Layer 5 of a small transformer language model trained on English Wikipedia (9 layers, counted from 0, width 96).
A neuron's activation on a vector x is GELU(weights . x), where the dot is the dot product.

Input weights of the MLP neurons that the questions are about. A number n stands for (n - 500) times 0.0027.
n43: 408 506 388 697 559 288 561 475 399 535 704 475 441 546 424 387 596 530 556 542 570 522 639 588 419 666 654 509 472 503 710 544 475 470 479 549 436 440 456 369 604 497 532 552 683 485 541 477 418 451 574 464 308 599 450 467 509 631 461 556 447 666 405 241 413 552 485 518 528 441 394 519 592 731 655 503 426 512 513 616 483 267 605 413 513 587 303 449 655 568 323 447 168 374 414 468
n58: 419 237 759 344 537 504 484 763 582 500 316 407 670 419 539 523 558 566 467 405 857 597 552 469 519 325 403 512 279 692 258 387 566 406 336 492 382 556 336 293 734 364 480 641 423 295 484 589 430 480 516 451 550 519 669 692 577 516 773 350 434 377 541 492 657 600 436 566 508 585 532 535 542 561 469 549 707 806 367 340 539 621 600 460 554 566 530 726 288 320 401 319 448 540 406 341
n79: 507 606 411 535 427 518 511 544 584 708 314 815 500 522 458 391 474 408 312 557 711 302 428 556 438 411 528 748 577 421 400 531 490 555 406 480 500 597 507 489 696 446 755 351 497 660 390 641 416 410 374 628 421 535 171 389 334 476 434 590 635 507 632 532 468 414 246 454 640 476 285 423 493 772 482 518 394 604 493 504 686 478 359 615 433 455 500 528 665 550 435 692 468 569 468 439
n181: 556 567 484 627 483 334 513 497 589 654 538 535 411 470 672 526 594 564 510 367 503 500 372 427 226 416 653 462 468 673 453 541 437 617 655 577 539 646 455 616 444 451 366 434 431 549 720 530 363 480 539 525 541 654 678 439 645 601 576 629 305 497 703 468 680 392 448 441 465 478 360 453 363 506 356 340 375 544 497 420 532 388 384 487 551 538 199 607 532 549 382 379 546 323 471 354
n190: 540 671 638 653 515 550 525 809 465 409 531 610 522 645 437 455 390 548 544 383 392 607 436 517 579 528 497 794 455 538 709 386 510 387 248 618 447 387 483 471 374 621 439 478 386 490 359 313 300 784 475 460 519 510 625 497 376 507 551 620 400 387 726 518 314 411 577 393 687 380 575 403 629 473 507 536 568 434 352 602 196 500 480 607 271 624 607 461 584 414 375 489 561 561 556 362
n195: 433 348 455 483 514 596 620 474 652 510 709 330 588 609 497 328 450 550 340 449 339 530 621 450 527 545 305 566 463 520 397 732 450 616 677 461 405 571 470 440 782 372 300 542 370 429 507 601 571 455 441 367 605 280 475 669 663 306 528 576 570 599 511 582 538 524 484 478 698 713 500 373 641 660 429 528 569 483 472 412 459 462 536 424 618 613 552 579 321 383 510 255 265 583 419 514
n205: 574 483 593 426 496 445 630 599 787 520 517 400 479 570 527 398 521 475 703 510 648 624 507 422 450 734 486 517 480 643 636 520 795 426 397 549 213 481 618 546 514 562 396 510 286 339 531 444 543 521 618 595 587 510 571 546 640 224 574 320 520 438 606 407 403 483 471 380 342 320 569 453 335 638 527 458 397 520 472 571 388 490 646 341 461 393 588 449 541 143 530 450 462 420 578 576
n209: 374 386 746 726 561 178 730 525 705 357 482 406 603 721 551 449 454 596 485 284 450 272 624 478 294 437 431 604 482 403 496 522 344 565 479 440 411 559 350 523 553 436 834 564 500 591 285 632 400 693 440 345 500 637 338 518 522 424 656 507 605 404 779 560 538 459 645 524 653 554 545 420 425 436 596 477 410 467 458 250 403 338 640 373 438 663 542 519 526 301 607 515 541 470 592 467
n229: 348 376 402 536 740 401 308 668 613 647 395 313 579 445 470 347 335 549 525 422 497 313 435 683 484 318 517 644 586 474 520 550 477 431 522 587 651 414 610 337 473 456 572 418 418 658 530 741 409 524 333 397 668 484 419 513 549 536 535 556 391 315 646 530 442 537 519 553 440 625 616 592 545 609 647 615 611 513 414 339 680 366 337 575 320 599 442 396 644 609 623 511 558 298 406 358
n293: 416 434 470 370 625 314 518 404 625 584 570 600 537 522 309 488 503 594 456 479 387 468 414 470 488 576 610 634 533 491 444 539 465 444 642 381 371 582 705 463 574 333 558 448 282 630 518 531 606 475 430 394 497 453 556 437 556 790 426 600 521 578 534 388 365 506 411 531 556 656 399 692 500 425 572 705 643 541 679 656 428 405 398 327 386 412 397 491 470 503 491 657 509 506 503 440
n311: 539 391 500 560 509 637 496 580 469 355 510 498 446 615 458 483 460 559 597 500 510 641 380 525 519 543 375 453 573 510 535 437 458 369 478 539 449 452 427 467 424 622 616 500 498 522 570 500 509 519 560 645 475 415 491 526 440 421 574 512 486 492 397 560 418 331 508 488 488 547 483 515 465 429 567 434 473 469 699 555 461 631 504 517 444 427 498 492 403 459 636 628 494 487 441 583
n325: 351 482 460 386 392 668 500 517 439 450 539 331 607 574 439 625 575 658 526 286 510 518 412 418 662 373 585 419 429 588 521 617 592 601 551 812 439 480 354 389 397 507 500 518 472 459 363 426 440 588 540 517 638 556 323 263 750 386 325 623 281 590 444 707 306 376 720 600 550 250 632 642 577 441 310 560 699 564 411 478 516 555 304 638 689 549 345 565 500 613 375 609 463 529 514 391
n339: 375 329 360 699 663 637 559 659 366 442 471 625 436 760 674 562 141 622 320 674 683 500 474 467 529 364 323 550 424 493 518 695 626 678 358 345 613 403 576 341 463 292 589 369 726 510 548 301 314 519 429 441 543 468 466 580 471 482 511 547 328 603 424 611 310 489 409 490 547 532 578 525 748 546 525 292 589 597 519 671 388 306 578 559 442 529 297 566 485 656 482 615 467 478 504 463
n419: 137 448 681 645 409 477 677 481 590 575 316 376 594 611 558 422 700 581 551 480 462 388 503 455 526 667 445 338 561 506 433 564 606 584 592 425 399 389 629 473 507 309 536 463 334 515 510 604 439 550 510 522 420 672 388 528 411 320 443 634 519 771 379 549 477 523 612 389 445 681 553 458 456 541 584 375 554 586 470 497 493 497 415 230 408 353 400 572 707 606 371 459 464 583 484 582
n423: 435 517 577 562 576 528 658 507 434 573 449 316 586 522 818 431 562 446 424 757 537 445 489 335 500 409 445 602 545 378 361 503 582 688 424 396 636 609 490 529 414 309 599 625 220 470 556 682 558 529 504 433 537 367 500 467 575 606 421 527 705 521 724 493 379 390 567 581 438 459 553 418 453 286 306 478 483 760 454 300 668 443 375 461 742 599 680 500 458 280 466 456 493 479 521 272
n449: 575 528 542 349 525 465 213 291 455 781 490 388 532 636 718 234 482 507 427 546 487 343 454 631 626 658 614 622 596 588 286 658 455 565 556 654 549 553 445 284 536 634 635 454 217 645 559 657 601 350 273 580 441 551 427 543 442 507 550 459 309 535 457 525 553 613 567 381 466 476 489 675 530 664 445 518 591 469 514 507 614 422 493 320 368 452 354 374 503 380 433 653 475 365 490 504
n465: 185 413 537 421 621 349 558 486 637 486 380 660 444 399 453 705 640 368 337 460 399 432 482 629 201 460 511 652 450 394 631 332 571 538 555 510 384 517 540 594 526 478 522 385 447 503 431 638 504 403 847 590 488 727 720 431 368 700 538 656 521 617 496 617 504 485 556 493 554 450 518 632 465 556 395 320 585 564 671 466 261 737 532 228 298 628 514 423 395 382 325 663 559 452 543 562
n475: 675 324 543 515 608 660 485 459 611 569 556 349 468 425 412 397 733 484 403 449 311 307 476 466 587 609 447 650 386 526 275 485 663 309 547 604 546 544 504 428 622 426 406 536 375 409 616 595 404 532 543 265 623 534 625 390 625 561 416 564 443 558 736 558 732 707 809 386 572 342 559 439 586 411 304 376 365 428 393 624 542 355 429 609 662 598 18 585 515 300 333 375 484 543 515 461
n479: 573 634 480 433 476 316 436 428 547 712 536 421 476 306 527 467 532 489 479 493 432 550 435 507 381 452 517 480 258 428 250 600 457 388 446 565 736 338 600 528 614 517 473 507 612 541 673 379 640 614 600 684 626 414 518 416 550 483 368 401 546 378 503 367 524 397 571 335 374 615 685 626 503 335 460 619 611 536 604 486 434 472 723 541 411 685 436 480 651 483 692 412 688 576 342 225
n501: 650 309 486 370 592 406 579 527 289 560 500 500 639 430 444 472 433 541 615 335 473 392 638 310 354 622 560 445 423 431 247 486 203 750 621 397 315 419 377 515 460 424 739 391 622 470 543 383 651 500 478 554 583 577 266 554 570 619 467 458 657 493 485 295 660 706 327 418 454 566 551 444 679 510 560 747 452 503 507 467 800 671 372 471 519 552 334 493 450 634 490 645 525 460 475 421
n519: 428 379 590 562 377 421 682 443 588 647 507 319 679 470 386 419 380 361 643 433 322 486 628 401 569 374 493 558 605 471 583 354 227 588 566 365 607 490 595 294 315 294 372 383 218 678 574 451 473 606 545 631 417 652 430 437 381 394 496 518 696 726 366 392 297 478 405 333 646 406 598 623 532 574 673 573 600 544 553 562 334 549 349 657 461 645 641 563 643 733 564 677 590 459 367 507
n527: 255 748 400 605 426 288 675 496 645 165 492 457 687 610 559 692 318 578 517 516 607 581 705 653 380 532 434 512 469 508 673 266 430 570 560 435 567 578 625 467 577 628 403 536 639 530 567 358 594 577 576 311 483 423 517 530 399 239 504 241 628 274 414 344 282 340 337 449 387 597 516 554 638 310 472 520 435 818 528 319 435 524 377 488 463 539 840 556 516 713 496 504 444 375 615 544
n549: 353 316 345 613 460 567 402 298 410 625 449 514 468 550 293 635 674 623 300 553 483 708 564 380 428 388 562 409 479 656 446 431 373 712 704 399 601 375 483 579 543 345 504 521 578 388 462 471 478 454 599 580 389 428 551 457 585 486 500 595 824 503 266 605 390 426 557 432 490 367 267 609 668 537 334 327 432 514 536 420 515 553 635 380 639 548 550 472 552 578 523 602 532 841 618 532

Each question shows a token from some text and the vector x that enters the MLP there. A number n stands for (n - 500) times 0.011.

"al": 625 491 423 488 599 448 328 486 290 495 588 669 478 633 574 576 586 654 674 517 193 651 488 623 482 415 558 532 642 319 560 391 534 364 683 333 338 479 509 336 722 552 708 417 435 564 622 489 614 637 476 382 395 359 405 498 348 552 433 397 422 460 571 366 727 131 545 662 380 553 407 556 404 502 575 545 403 631 717 551 391 514 493 576 401 454 371 556 452 641 606 687 522 330 430 447
The neuron with the highest activation: n293

"\n\n": 594 442 459 653 581 544 213 341 288 509 501 372 350 501 591 443 616 521 548 419 319 534 450 461 474 448 388 461 627 522 530 496 684 425 616 520 598 629 456 426 576 368 660 486 379 376 676 644 520 628 456 445 463 427 347 288 535 574 672 371 431 380 757 365 641 173 595 492 607 492 328 677 484 745 601 567 545 482 657 525 575 595 502 698 371 187 404 527 411 631 540 569 552 441 469 635
The two highest activations, in order: n449, n229

"areer": 565 588 389 721 565 494 403 258 368 437 474 359 321 658 436 608 764 527 525 464 390 739 382 356 483 477 353 472 645 531 472 395 347 504 488 288 619 569 629 439 555 430 596 516 315 393 615 711 639 536 578 482 407 306 416 401 369 530 516 334 512 535 497 379 465 128 580 704 447 552 411 598 517 602 512 577 516 700 705 560 600 409 447 670 522 426 474 424 516 721 347 738 466 641 482 587
The neuron with the highest activation: n549

" the": 653 517 353 562 592 550 249 440 403 476 514 480 397 630 588 574 650 620 583 340 283 451 390 491 583 335 415 472 585 490 565 520 544 362 844 492 435 487 441 424 664 443 675 577 436 282 754 652 435 642 542 518 366 414 338 353 541 587 639 477 460 275 649 436 635 220 794 581 523 468 434 403 401 574 486 510 510 490 674 579 463 539 498 683 374 400 383 486 349 540 530 560 522 516 419 510
The two highest activations, in order: n475, n311

"e": 663 495 549 578 584 700 500 537 238 330 435 647 485 618 611 505 572 436 737 381 453 553 572 387 566 451 410 536 615 410 385 403 463 436 491 418 359 478 354 429 622 542 635 572 490 495 785 502 676 755 495 503 484 231 283 397 393 570 545 201 556 498 675 409 681 315 541 621 507 686 445 231 425 478 641 539 431 605 511 650 491 632 477 560 384 338 606 444 450 687 532 431 561 425 233 377
The neuron with the highest activation: n501

" Te": 386 572 479 578 504 582 487 454 327 432 357 564 355 589 502 439 582 334 594 279 340 475 661 457 525 439 314 585 691 494 646 434 554 346 593 407 492 474 467 349 678 588 540 540 156 476 751 449 592 623 745 457 340 321 283 370 534 534 586 251 535 450 665 255 559 270 480 619 533 475 496 445 497 648 620 623 479 623 648 547 620 591 582 580 505 272 600 428 451 569 599 785 639 457 498 517
Which neuron fires most, and how strongly? n519, at about 7.2

" were": 601 433 450 510 450 557 320 256 301 424 502 619 428 533 575 592 657 527 621 313 352 603 358 531 538 510 458 525 621 476 464 520 545 391 673 463 379 574 381 466 530 393 531 460 357 376 759 642 532 765 536 478 412 425 367 429 505 614 656 433 461 406 659 494 790 159 649 582 473 393 413 661 458 637 498 470 568 570 611 578 499 629 595 669 548 257 254 537 333 628 420 671 439 385 416 504
Which neuron fires most, and how strongly? n181, at about 7.6

"am": 459 565 365 633 520 527 492 355 295 235 518 655 400 834 536 442 497 394 540 371 403 498 596 491 458 494 470 451 645 465 540 461 511 447 540 330 542 453 552 444 584 530 625 458 328 430 791 487 446 599 676 488 393 379 227 454 463 521 549 369 304 442 465 397 653 265 571 528 532 569 353 434 566 497 463 633 328 731 672 515 575 601 531 693 255 452 727 537 328 751 643 690 420 379 550 717
Which neuron fires most, and how strongly? n527, at about 13

"P": 430 388 372 685 488 475 412 529 388 423 345 490 395 604 490 472 389 583 708 413 333 540 266 530 470 555 412 418 622 530 637 486 464 381 659 449 538 446 496 408 550 446 587 530 378 478 726 750 355 543 591 335 296 347 397 300 404 466 704 458 452 400 678 423 653 178 571 566 566 599 470 642 427 697 575 550 465 716 686 470 688 675 513 588 299 334 616 354 686 731 530 496 454 451 573 600
The neuron with the highest activation: n229

"enn": 445 576 462 616 502 626 446 523 247 101 633 474 545 508 493 457 415 591 622 347 403 593 360 444 452 581 371 391 612 353 493 638 478 435 658 441 504 396 503 513 670 512 559 626 399 530 635 984 428 706 790 374 432 338 441 571 486 390 638 264 461 313 549 575 615 279 546 552 603 416 465 496 544 575 416 601 371 617 401 394 560 614 586 627 452 418 638 501 497 600 602 587 350 343 294 625
The neuron with the highest activation: n527

"l": 473 417 564 592 581 495 543 551 381 368 489 318 315 778 374 458 546 434 535 415 340 723 462 550 544 516 326 486 627 514 492 564 510 560 534 357 474 440 375 283 651 440 688 652 341 555 690 666 448 518 664 275 334 385 327 537 464 352 572 436 410 520 758 446 719 246 591 539 641 317 412 547 475 448 428 491 494 691 640 424 591 640 504 740 266 433 688 508 533 519 728 517 492 289 431 569
The neuron with the highest activation: n209